Layer 4 of a small transformer language model trained on English Wikipedia (10 layers, counted from 0, width 64).
Take only the direct path to the model's output, skipping the later layers: a vector added to the residual stream pushes a token's score in proportion to its dot product with that token's output vector.

Output vectors of the tokens that the questions are about. A number n stands for n times 0.022.
"1": 12 6 -9 1 -29 18 -21 0 -17 1 9 8 -25 1 -21 -6 32 -19 2 21 30 13 12 -38 14 -30 17 -9 -8 -13 18 -9 5 1 16 33 25 -5 -11 14 10 8 -46 3 4 -14 -5 -4 7 6 15 -1 -7 -6 -4 -19 -15 -9 -13 25 12 8 18 -21
"ould": -46 -34 11 -45 -34 -49 37 45 11 41 44 10 -30 24 -11 -58 10 -29 -10 -30 -28 -3 -13 -45 -45 35 -19 -18 35 40 -35 -14 -14 25 1 -22 44 -7 -6 25 -33 34 -7 7 1 24 -6 -23 -10 8 -15 38 19 22 -2 -35 11 24 4 1 -35 17 0 14
"ife": -42 -40 -39 -17 -6 -73 36 30 42 45 -4 -30 -35 47 -35 26 17 -28 -36 -18 12 -55 -10 -8 -19 43 -48 -16 -32 11 -56 -3 -15 -1 31 7 32 9 30 32 -38 -12 26 -17 1 35 17 -57 3 5 -6 -49 45 -12 -65 -48 18 14 0 25 -53 -13 -18 10
"hip": -8 -19 -22 26 5 -19 26 -9 -47 -31 17 -21 -12 25 -31 3 -25 -70 -25 10 20 1 26 -39 25 74 -66 22 26 -7 2 -10 43 59 6 10 -16 -42 -2 15 -5 9 -41 -27 5 15 36 -25 17 18 -41 5 58 -27 2 2 19 13 5 -25 -18 27 -31 -2
"t": -34 32 34 22 19 21 -12 18 4 21 -38 -43 -6 -22 -3 -22 -21 -13 21 37 20 24 -18 14 -44 -40 -8 -16 -24 4 -21 -15 19 12 -2 -15 12 -13 -6 -23 -31 -19 20 -22 -3 -16 26 -11 41 -11 6 -42 4 -5 24 1 -11 -34 -18 -1 -14 -31 -13 27
"ith": -63 -7 1 40 2 -15 25 3 2 70 -17 15 -2 58 -30 -22 -7 -33 11 -27 16 -45 -4 9 -21 53 -27 20 -21 -21 -27 -19 -68 53 21 37 -17 21 15 14 -34 16 -21 12 1 2 8 -2 24 16 -11 -19 31 19 -31 9 20 14 12 15 -12 2 7 6
"V": 3 1 -40 -23 -22 -10 -24 5 14 -4 41 -16 -12 1 -26 -8 -26 9 -11 -24 29 -16 25 -51 -25 15 -25 -4 26 16 8 18 26 -18 -2 36 -15 7 44 31 12 -3 -5 -20 -4 -21 16 -43 12 38 -2 0 13 27 1 -10 8 -12 6 -3 27 8 -13 13
"ual": 25 -17 -49 -34 -33 -19 56 27 -40 -9 44 -50 9 41 35 5 -31 -69 -12 -50 18 -4 -12 -27 -12 27 -26 -20 30 -5 1 -9 -5 -12 15 -13 -40 -37 30 18 28 -17 -15 -10 1 -21 2 2 26 -21 11 -28 43 14 -1 -24 -44 -7 -2 -40 -47 -28 -30 49
"al": -4 -2 33 12 25 -2 17 -16 33 -3 -5 -1 -19 -28 11 -4 -35 7 -7 -5 -13 -36 -16 -13 -4 27 -6 39 -4 -34 7 -6 5 32 5 -12 -7 -22 -6 36 29 27 2 9 -1 -14 -5 -2 26 -25 -10 15 0 -5 -4 19 11 -14 -17 -55 -44 4 24 11
"J": 9 14 -48 17 9 6 -16 -15 -26 31 45 -1 -2 15 -35 -10 -8 -36 -22 -18 40 -28 17 -23 0 -22 -21 -4 23 3 -13 17 -9 -7 -13 17 34 21 7 19 -11 19 -28 -26 1 16 3 -20 19 10 8 -11 -12 20 -28 -11 39 -1 7 2 8 15 -10 18
"ward": -41 -1 11 7 -49 -3 55 -5 -31 -17 14 -33 -16 27 20 -16 19 36 3 -48 4 -6 11 2 -20 -20 -49 14 -11 -8 -62 23 -33 3 -4 -9 35 -15 18 -11 -41 20 -19 -66 -2 41 69 10 8 37 -51 1 -1 9 13 -17 18 -37 33 -19 4 -12 -32 -40
"port": -1 -22 -31 27 -11 -3 -21 -19 -21 -23 7 -31 4 -1 -3 -10 -16 -27 5 -22 2 -12 -12 -2 -33 -8 -13 32 24 8 -6 8 9 47 5 -16 16 20 -17 7 -19 35 -22 -31 3 11 25 -56 25 26 -47 -49 30 -43 -11 -17 6 -38 17 -58 39 -28 -39 19
"oup": -44 -54 -18 -27 -47 -28 19 -19 -17 8 -8 6 -11 5 -7 5 -10 -54 -36 -30 24 9 -6 -19 -27 6 -2 13 -8 43 -10 -1 -26 49 26 12 35 -3 -4 9 -31 13 -13 4 3 38 21 -59 -14 -5 -24 20 46 -19 -24 7 31 25 14 -41 -23 -2 -43 35
"ce": 12 29 5 47 -7 -7 58 -9 -4 19 6 -38 28 -7 -6 -49 29 -10 10 -16 3 -7 -28 -1 -15 10 12 36 2 10 -8 -18 -21 15 19 -22 34 -23 -25 1 44 5 -6 -30 2 -14 6 -65 25 13 -19 -19 10 8 42 3 7 -32 43 17 3 -13 -57 -49
"if": -12 -4 -17 -37 14 -12 58 40 39 1 -9 3 -3 11 29 -6 -16 -29 -33 -8 28 -5 22 -12 -7 12 4 -5 1 13 -31 -12 1 30 -6 30 21 -44 5 -8 -21 -17 11 43 2 -18 5 -9 36 -35 27 10 11 -2 -47 -18 -9 7 -10 -6 -16 -52 20 -34
"ad": -16 -22 17 -1 -18 10 30 6 36 -5 -41 -24 -16 -20 -19 44 -6 -14 -4 8 -5 -10 -29 4 -24 12 2 -10 -5 21 9 24 -3 44 -22 13 -19 34 12 -3 28 24 -7 -32 5 -19 16 -5 13 -23 -29 27 -11 9 -31 18 16 -7 -4 -14 -27 13 -3 -6
"cl": -30 -5 16 -19 -39 19 15 17 -26 -17 29 -50 -13 0 26 9 26 -45 -1 8 -5 -6 -16 -8 -29 5 25 5 26 -7 -7 -5 36 9 11 0 30 33 8 10 -8 7 -33 -28 4 -15 7 -29 10 1 -23 -23 25 5 9 -25 0 -64 23 -6 -1 -26 -22 -24
"merican": -80 -18 -34 -30 -8 -64 8 -38 -16 18 93 -70 -2 14 0 -83 12 -38 -55 -17 26 -5 65 -69 -20 11 -53 23 17 10 -93 -22 -17 -6 51 1 17 -3 12 -15 -92 -58 -40 -55 3 59 -48 -32 -9 0 -14 11 33 43 -35 -43 27 -34 31 -11 -11 -51 -29 -17
"ate": -5 10 20 -40 4 -37 -6 -19 9 -11 2 6 -2 12 -28 42 -7 -36 -20 10 34 -16 -27 20 -39 21 -10 -20 -7 -1 -31 5 -39 50 -16 -13 -3 -32 -6 3 23 -4 20 30 3 4 -1 -1 12 -16 -14 9 -11 -19 -41 -25 -13 6 -19 -9 -53 -14 -31 25
"te": -18 7 -21 12 26 20 -2 19 -9 25 -7 -59 1 3 21 -60 -17 -39 -8 17 2 13 -1 1 -22 -27 -3 8 -30 9 -30 -3 24 26 3 -13 25 -16 -10 13 -25 -40 25 -78 3 -2 30 8 16 1 11 -13 2 -20 34 -25 5 -28 18 -9 -1 -51 -42 62
"ice": -7 -9 -46 42 -18 -22 27 -17 11 7 -7 -21 1 -6 21 2 14 -9 10 -20 -4 -43 -17 13 -19 -13 5 7 -11 -14 -11 25 19 4 43 21 18 -74 36 26 -30 -8 14 -6 5 -11 -37 1 32 -10 22 5 4 29 -45 -38 29 38 22 17 -47 -19 10 -18
"here": 1 -21 11 5 -27 -41 18 43 22 21 4 -57 -21 43 -52 -40 4 -55 -19 -1 -23 -54 4 -11 -13 51 39 26 45 19 -11 -22 7 35 26 19 -33 14 24 34 -24 18 -12 -20 4 7 41 -25 -37 2 3 2 48 10 5 -37 -6 2 -4 -13 -24 13 3 -3
"g": -53 17 10 24 2 37 50 -8 21 12 -14 -29 43 -9 15 15 7 21 5 5 -3 -1 5 -11 -33 -24 -35 7 -35 -11 -30 -18 -10 4 -2 42 6 -22 -17 23 27 -20 -6 -9 -2 -13 8 36 24 21 -18 -5 -1 30 1 21 21 -44 -25 -5 -16 -22 -15 -1
"are": 3 -40 25 -23 -12 -47 58 17 19 -1 -31 -39 -19 66 -33 -1 26 -39 2 -26 -1 22 -3 -14 -7 -11 -13 -12 -17 23 6 22 -16 30 -7 -3 12 13 -9 -6 5 23 -3 1 7 31 -7 -11 1 -1 -23 16 8 37 17 -27 15 57 -6 6 -34 -13 -4 31
"pr": 2 11 -27 3 -9 7 -41 -12 2 -43 21 -49 -16 10 19 -28 -23 -19 19 -8 21 -2 -13 -51 -53 -5 -25 8 23 6 -37 11 -20 9 28 13 36 -3 -31 -15 -48 22 -59 16 0 11 52 -13 35 29 -28 -43 2 -18 -12 5 -10 -28 1 -16 3 -47 -54 26
"|": -16 17 -7 7 -10 9 -33 24 -12 21 46 -19 -22 21 10 -35 35 -28 7 0 20 -2 31 -28 -12 -9 -29 31 -20 -3 3 17 -5 -8 29 -32 21 -40 -12 6 22 -9 -29 -4 1 -3 26 -31 13 -3 -17 -12 49 4 -23 -32 42 27 38 -1 17 26 -26 31
"c": -35 31 20 4 35 -11 22 -18 14 4 7 -46 -9 4 13 4 16 11 -16 9 -17 35 26 3 3 -18 17 21 5 4 -33 -12 16 6 11 20 1 41 -22 11 18 7 -15 -35 -2 -24 22 -28 11 -21 -33 -30 5 -6 29 10 -37 -55 17 -1 20 -20 1 -1
"ign": -22 -21 -1 30 -34 -41 51 3 -35 7 33 -1 9 -26 23 -23 -19 9 -45 3 -2 4 19 -25 -8 17 -22 9 -19 0 -14 31 4 49 -4 9 34 -30 -28 8 27 -24 -15 5 7 1 36 -19 17 -12 -4 -25 30 -14 -40 24 -22 -11 32 5 16 -33 1 5
"D": -30 11 -19 -18 -1 1 -6 18 -8 -10 40 18 -23 -8 -21 -8 -24 -30 2 -15 42 -6 2 -26 -11 -35 1 0 33 14 1 12 12 -16 13 14 -19 24 9 3 41 12 -9 -22 -3 21 -17 -25 11 11 0 16 -8 27 -3 -30 13 -19 7 14 11 14 -10 30
"ly": 23 -15 -33 30 -32 3 40 40 -2 29 -12 -10 21 21 11 -69 -4 15 4 -9 45 -4 -23 13 -39 -50 -10 -6 9 -41 25 -10 -25 -4 26 -30 -2 -38 -27 -25 -21 2 16 8 -4 45 -7 -7 34 -32 -15 -27 15 1 7 -17 33 22 12 2 -34 -32 1 2

Each question shows what one neuron of this layer's MLP adds at an activation of 1. A number n stands for n times 0.011.

n176: -19 -2 22 9 28 7 9 8 4 -14 -12 -26 55 -43 -8 38 4 -5 -7 19 -7 10 12 0 -19 -4 -9 10 -37 12 -15 7 8 32 -3 -4 -3 -9 7 31 1 10 11 14 21 -15 11 10 7 42 -37 -16 21 35 17 -45 21 -15 -7 11 -10 -20 39 16
Which two tokens does it push up most, strongest first? "g", "t"

n96: 0 14 2 -8 -3 -3 9 8 -21 -4 25 -13 5 -14 7 35 14 -13 24 21 42 15 -11 2 -14 -14 14 -16 18 -3 -20 -5 -8 -2 -22 -34 12 5 -7 12 4 -9 -20 17 -6 -15 22 11 1 1 -17 -4 22 22 -37 0 29 22 5 19 5 38 -17 9
Pushed down most: "al"

n50: 0 -18 -4 9 10 -6 -20 10 -44 11 -29 -29 -30 -5 7 8 -20 30 1 -21 -4 -7 -18 -9 6 67 9 -7 35 13 -17 -3 17 31 23 13 3 -8 11 -9 -11 9 -30 -22 19 -21 25 3 -9 -3 8 2 -19 10 4 7 3 28 -3 8 -9 1 -29 18
Which three tokens does it push up most, strongest first? "hip", "here", "pr"

n143: 19 -40 10 -30 38 -6 -40 5 15 23 -7 13 -3 -3 2 -8 -11 -37 2 -12 5 -13 -17 25 -36 -8 -24 -29 -8 -3 13 -26 24 0 6 -16 8 25 14 34 -18 4 -19 -12 8 -32 -28 -23 -11 29 32 14 -46 -41 -1 20 -18 5 7 -4 2 16 -2 11
Pushed down most: "ward"

n108: 34 0 5 -21 -24 16 10 2 -24 -14 22 -24 26 8 -4 2 -6 -32 -28 20 -21 3 -5 2 21 8 -15 11 -4 -11 -17 -12 -5 -4 9 -8 41 -12 8 6 0 -11 -7 2 -7 -1 -8 -29 31 -10 -10 16 10 -18 32 -9 27 14 -20 -8 -2 -2 -14 -18
Pushed up most: "hip"

n117: -7 -9 27 4 -48 -8 -3 -9 -13 28 -20 26 -5 14 -3 -5 25 7 -3 6 23 3 -8 18 15 2 -18 -18 -23 10 -17 7 -20 -2 4 -19 14 -7 10 -15 -10 -13 0 11 23 2 20 -15 25 -19 13 -21 29 -20 -6 -21 10 -4 -2 36 -35 40 -13 -26
Pushed up most: "ife"

n147: 14 -49 19 5 44 17 15 24 -25 -16 41 23 17 31 17 -30 -7 9 -12 -3 -14 24 -35 10 -10 -4 -18 -30 9 6 15 -19 -23 2 2 -31 12 13 -15 5 -5 15 16 19 6 -32 2 -3 -4 1 11 -7 15 35 -27 6 32 3 -19 -5 -1 -2 0 4
Which three tokens does it push up most, strongest first? "ould", "ly", "ual"

n62: -1 -20 16 9 -5 -2 -19 8 -22 -27 4 -15 -32 35 -32 18 4 27 -17 5 -2 -17 -16 -24 -42 -9 -3 5 44 6 6 -8 2 -16 8 -12 12 0 -13 2 8 -21 1 19 -23 53 -5 -11 15 -7 3 1 -8 6 18 13 -5 1 24 1 16 7 -15 -1
Pushed down most: "if"

n65: 0 -21 13 14 4 13 2 -1 -3 24 -14 -18 7 11 -3 -18 0 -2 11 -5 4 -19 -8 8 7 -8 -9 -18 4 16 -21 -3 0 -2 -17 -31 0 -20 31 -10 -15 11 -3 -17 28 -23 0 18 -32 22 -28 -20 4 23 21 13 -26 -24 8 -12 -5 -20 -10 8
Pushed up most: "ward"

n118: 1 43 15 0 -16 -1 26 19 1 1 -2 -12 -3 19 -16 -18 9 -3 -8 -3 20 28 -8 -7 -38 15 2 23 0 -12 -8 -21 13 -4 16 7 -6 10 2 -8 4 -24 8 -18 12 11 -32 -15 5 -46 -21 17 -1 -5 -14 -9 30 2 -12 -31 5 -23 16 10
Pushed up most: "merican"

n19: 1 8 18 13 -12 23 6 2 9 32 -33 -42 -5 -17 -34 45 15 -17 0 4 -1 -16 -11 -21 -1 -15 -4 -8 0 -5 7 0 -12 13 -22 -5 -30 0 37 -39 -10 26 -15 8 -2 20 6 1 23 -12 -6 -12 -7 2 -9 4 20 -3 10 -16 1 -35 -26 17
Pushed up most: "ad"

n148: 0 2 -5 -2 -34 14 -16 -17 -17 -12 2 -5 50 -24 11 -49 8 -5 -8 -8 -16 31 12 15 -46 18 4 -8 -5 48 -8 -7 21 -38 18 26 1 14 -21 10 -12 -15 9 5 -5 -1 0 -16 -8 28 -57 -44 42 -12 1 0 -36 16 16 -9 -3 -7 -15 1
Pushed down most: "al"

n158: 18 -16 1 -11 3 1 -9 -21 -19 -27 -14 -8 8 -16 9 13 -22 -28 17 -11 -9 -10 16 -10 -14 -1 -4 30 -10 28 0 3 -17 26 -13 -11 -5 34 -48 12 31 23 16 2 11 -4 13 -13 1 -1 -13 4 -3 18 1 -13 2 -6 37 8 -3 31 -4 17
Pushed up most: "port"

n146: 9 -6 -15 -22 2 -18 11 2 4 -4 6 -1 2 -23 -16 3 -49 -12 5 1 18 6 7 27 -24 21 -15 -7 41 -10 2 39 -31 17 -9 2 4 20 -7 15 42 -14 -1 -11 -30 -15 10 10 1 3 -38 -18 -7 -20 -12 29 5 -23 6 2 -16 -5 -13 12
Pushed up most: "ate"

n67: -42 -25 10 21 7 3 12 -8 11 51 -57 -21 16 -22 12 2 -23 -31 -16 -23 24 -7 0 45 14 1 -2 3 7 -38 1 5 -8 12 17 5 -25 6 -17 2 -4 -40 -1 1 -4 20 -18 20 -35 -14 14 -7 9 23 22 -25 5 -12 22 -44 -23 28 14 12
Pushed up most: "ith"

n163: -11 10 0 -10 -17 30 3 18 -25 -1 16 42 16 -5 -28 22 -19 -10 -6 -18 -27 27 11 3 8 22 -1 34 43 5 -20 -37 -5 44 -19 24 -17 12 -24 -8 -5 -21 13 4 -9 -15 -41 -13 -7 6 -16 8 25 -21 2 -5 12 25 19 -16 -6 32 -4 12
Which two tokens does it push up most, strongest first? "hip", "oup"

n24: 25 28 -30 -10 33 -3 -17 -5 -28 19 -14 -22 6 28 -5 15 2 3 33 -15 11 -7 -10 -28 -7 27 -3 -19 8 -4 -3 -19 -11 6 15 -1 -4 -9 -10 49 11 -19 -22 -16 -1 -7 -53 28 4 -5 -13 11 17 -18 33 27 -13 -12 -2 5 14 10 -24 -4
Pushed up most: "ual"

n137: -5 19 1 6 6 1 -14 4 20 -6 9 -27 -52 17 -14 -17 -32 -5 32 24 -2 15 -27 -11 -32 -4 -7 -7 13 17 2 21 -7 3 -46 19 14 12 3 17 28 -9 -19 -7 13 17 -1 28 20 12 16 -27 -28 16 -16 -31 11 -8 1 2 11 -9 2 24
Pushed up most: "pr"

n169: 18 -31 -17 3 -2 -3 -5 0 16 -18 3 -6 -11 5 1 -18 6 9 3 -1 30 -3 41 -9 31 -7 -23 -8 -9 -8 8 6 3 3 -7 14 5 -9 -16 46 12 -13 -21 3 10 -5 -7 18 -20 7 8 -4 19 -3 24 11 -14 -8 33 -1 -10 21 16 8
Pushed down most: "t"

n145: 16 -13 -33 -16 5 -20 33 -7 -12 4 21 12 -8 9 -22 26 -49 -32 -14 20 -4 -21 20 -22 11 7 6 -6 -1 2 -2 4 -20 -8 -4 -17 1 6 14 40 -35 -19 3 -12 -8 3 3 -27 23 -2 -10 -4 1 -15 -16 -13 8 15 5 -20 -3 -45 2 6
Which three tokens does it push up most, strongest first? "ife", "merican", "ual"

n13: -7 -31 23 -2 11 11 1 -6 19 -28 -18 18 0 9 -10 44 -9 -39 57 -17 -26 28 7 -7 -17 -17 -1 26 6 -31 -20 -48 -14 22 -1 -7 -3 6 -8 8 -7 15 -17 8 -5 -11 15 -10 -2 -21 3 14 9 7 -11 39 15 29 -7 -27 -16 -23 -14 8
Pushed up most: "oup"

n36: 23 19 16 -17 13 -5 0 -19 -33 -26 -2 5 34 -17 20 -14 8 16 18 -19 12 -24 5 -8 -6 -32 4 13 20 12 -25 -14 -6 -32 9 21 -27 20 -9 15 -17 17 31 28 -14 -6 -7 -11 -6 8 2 15 4 10 -17 -1 7 -33 -1 30 0 26 10 -21
Pushed up most: "D"

n55: -17 -9 15 20 -32 -13 -3 37 -22 -12 -20 20 2 -3 -11 0 0 -3 8 -6 -7 -18 -5 18 2 -1 -9 -7 -15 -1 43 28 1 23 10 16 -5 -26 -1 5 7 7 25 -7 14 4 2 9 3 22 -11 14 -4 -30 -5 24 -5 -10 17 23 18 3 25 6
Pushed up most: "ign"

n78: -30 -29 17 -8 -6 -11 -17 -9 -7 9 -2 -14 7 -15 9 -23 15 -14 -33 8 -2 8 -36 -22 -9 -33 -7 6 -10 25 25 9 -15 -6 2 -3 23 14 -23 -8 27 -27 -3 -5 -24 22 8 -21 -23 -13 -29 -3 10 -23 -3 18 -2 12 37 -22 -16 8 6 -32
Pushed up most: "oup"

n31: 2 -18 -10 5 -1 0 -6 -14 8 -24 6 -5 37 40 -43 -1 -7 -12 0 6 -8 3 -8 10 39 -19 -9 -8 42 1 3 21 -35 -5 2 -32 7 10 -4 11 3 -4 22 16 -19 27 7 6 -8 -27 13 -17 -3 -17 35 4 -1 -8 43 34 -2 40 -35 -11
Pushed down most: "if"

n9: 6 35 6 -1 15 6 9 19 -36 4 -12 18 36 -16 -9 26 18 -6 -29 29 10 -12 -24 14 -5 -18 -1 26 -16 -17 -32 22 -34 15 6 -14 3 -35 13 -10 15 22 21 39 16 -17 -32 16 18 4 -1 -1 -1 -6 -18 -23 18 12 -24 50 -19 0 -7 -36
Pushed up most: "ate"

n164: -1 -1 5 -19 11 1 12 -27 13 -16 -8 -6 -10 6 -18 -29 9 -15 -29 9 -14 -26 -4 -4 -26 -13 34 10 -9 23 -29 -23 12 -5 4 30 -25 -5 -16 -17 -16 24 -18 -5 57 -3 25 3 1 55 -11 19 13 -10 -39 -6 -1 6 10 -28 -12 10 23 -3
Which two tokens does it push up most, strongest first? "here", "merican"

n32: 2 -3 7 -21 -7 2 19 30 33 -20 0 7 0 3 42 -66 19 -7 -21 -10 -29 23 33 19 5 12 -13 -11 5 -4 47 0 6 -21 -7 15 -6 -15 3 -19 3 1 45 -8 22 -24 13 13 2 27 19 12 12 13 -28 34 -24 -12 10 6 25 32 0 5
Pushed down most: "ate"

n48: 23 -31 -4 -10 3 12 -1 -7 11 25 -25 -25 42 -24 24 -5 19 -24 -7 13 -4 17 6 -20 -14 -14 4 -5 36 7 -13 -9 12 -15 -13 -31 1 40 2 -5 23 25 28 9 1 20 -20 12 -36 25 -7 35 26 1 31 -3 10 0 20 2 -18 24 16 1
Which two tokens does it push up most, strongest first? "ould", "are"

n157: 13 34 -16 22 37 20 6 -3 -12 -18 -20 10 6 15 -21 47 -43 -6 8 -2 23 10 5 8 30 -29 -18 -29 10 1 -3 18 24 -23 -16 -22 35 -26 7 -10 -14 -5 -21 -17 -16 45 20 26 3 4 0 1 -28 35 -13 10 -8 -16 -28 12 -4 -1 0 -4
Pushed up most: "J"

n91: 12 -11 -37 -11 -41 -26 43 -1 -2 -2 6 19 2 -14 -8 5 3 6 10 24 12 -12 5 -35 -22 34 -43 -4 12 -21 11 3 -1 -4 14 34 -17 -24 -17 1 1 13 -12 -27 4 11 18 -28 5 5 4 18 -7 -18 7 -35 -14 34 17 -21 20 10 -3 -44
Pushed up most: "hip"

n17: -12 -7 8 31 -2 37 -7 4 -6 -35 -5 16 4 -33 -4 48 -39 14 28 42 12 -3 40 7 -19 -18 -15 -21 4 -18 -16 -9 -8 -26 13 39 -21 -8 -16 7 -2 6 42 -15 13 15 -1 0 -5 14 -16 -28 0 -10 19 33 3 4 19 -6 6 8 -9 -13
Pushed up most: "g"

n75: -1 -9 -7 -40 -6 18 -6 17 38 -14 -6 -5 -11 -11 30 6 5 10 -24 -4 26 0 -12 -31 7 12 3 5 -19 -11 1 12 -7 -11 -26 9 10 6 10 17 29 2 -7 15 -15 -25 -30 -21 16 -32 7 -3 27 -2 -11 -14 -20 1 -7 -6 18 -39 12 3
Pushed up most: "if"

n42: 0 19 23 -8 -21 20 -12 -20 29 2 -28 -4 -17 -1 7 -2 2 -15 34 15 12 14 -4 -8 2 -16 -5 -9 -27 -25 -18 -1 -7 47 -3 -17 -8 17 -1 -6 -5 -38 -32 28 13 22 -2 7 27 -16 -9 -20 26 -8 -6 -19 -9 -17 -34 1 -12 -22 -21 21
Pushed down most: "V"

n81: 8 17 10 -11 27 -1 -4 2 3 -36 6 7 25 -7 -29 -27 1 13 39 -9 -2 5 27 22 -41 6 -10 -11 -8 -6 12 -4 14 -27 3 21 -5 8 22 31 -1 39 6 14 -35 -1 24 -26 16 -12 7 -17 30 2 -40 5 -3 -5 13 24 -18 6 -11 15
Pushed up most: "V"

n87: 26 23 10 -4 -41 -49 29 -19 -18 28 -26 -33 3 -18 11 22 10 12 10 20 -17 26 32 -16 27 -4 16 -16 11 3 17 -9 -14 -24 -12 -14 -28 -9 27 4 -2 15 9 5 -22 -10 9 -8 -37 -15 13 -22 5 14 -34 -5 27 5 -16 25 7 29 -2 5
Pushed down most: "pr"

n40: 14 -22 25 -14 -8 45 -37 -6 -23 -2 10 5 6 -13 -8 -32 4 17 4 36 7 11 -16 13 26 3 22 -1 -12 -3 42 -25 37 20 -9 -13 -13 -9 -15 41 -51 -7 -26 32 -27 10 4 35 -1 0 32 -32 12 -6 -1 -36 10 25 -28 0 5 18 23 -20
Pushed up most: "1"

n172: -12 40 -17 33 25 16 17 8 13 22 -16 12 39 -28 -22 -4 -6 -2 -33 19 6 -28 -24 16 25 10 11 17 3 -24 -7 -12 -25 -13 6 17 7 -4 -6 -17 -8 22 -36 -16 26 8 -14 -27 24 -24 16 -11 7 20 29 3 4 -14 -12 15 9 -21 19 -29
Pushed up most: "ce"

n33: -5 -14 11 25 -30 16 20 29 52 -4 -30 19 17 -40 -1 -5 -33 -2 -10 17 -13 -19 20 8 9 -2 12 -21 -46 -6 -15 24 9 8 -3 18 -12 18 18 -45 -5 18 -1 -29 10 28 4 -26 18 -3 9 -1 -28 23 -1 15 -13 16 -18 2 1 15 23 4
Pushed up most: "ad"

n59: 1 22 -4 -28 -34 -33 -8 -6 -10 14 -6 -8 13 24 8 -5 10 6 25 23 -3 33 20 -29 -5 -4 20 29 1 -4 14 -13 17 -5 -16 -39 -22 6 -2 -20 16 -52 -39 -12 7 -35 -3 -20 5 6 0 -26 23 -19 10 -6 37 -8 0 -14 0 6 -2 22
Pushed up most: "|"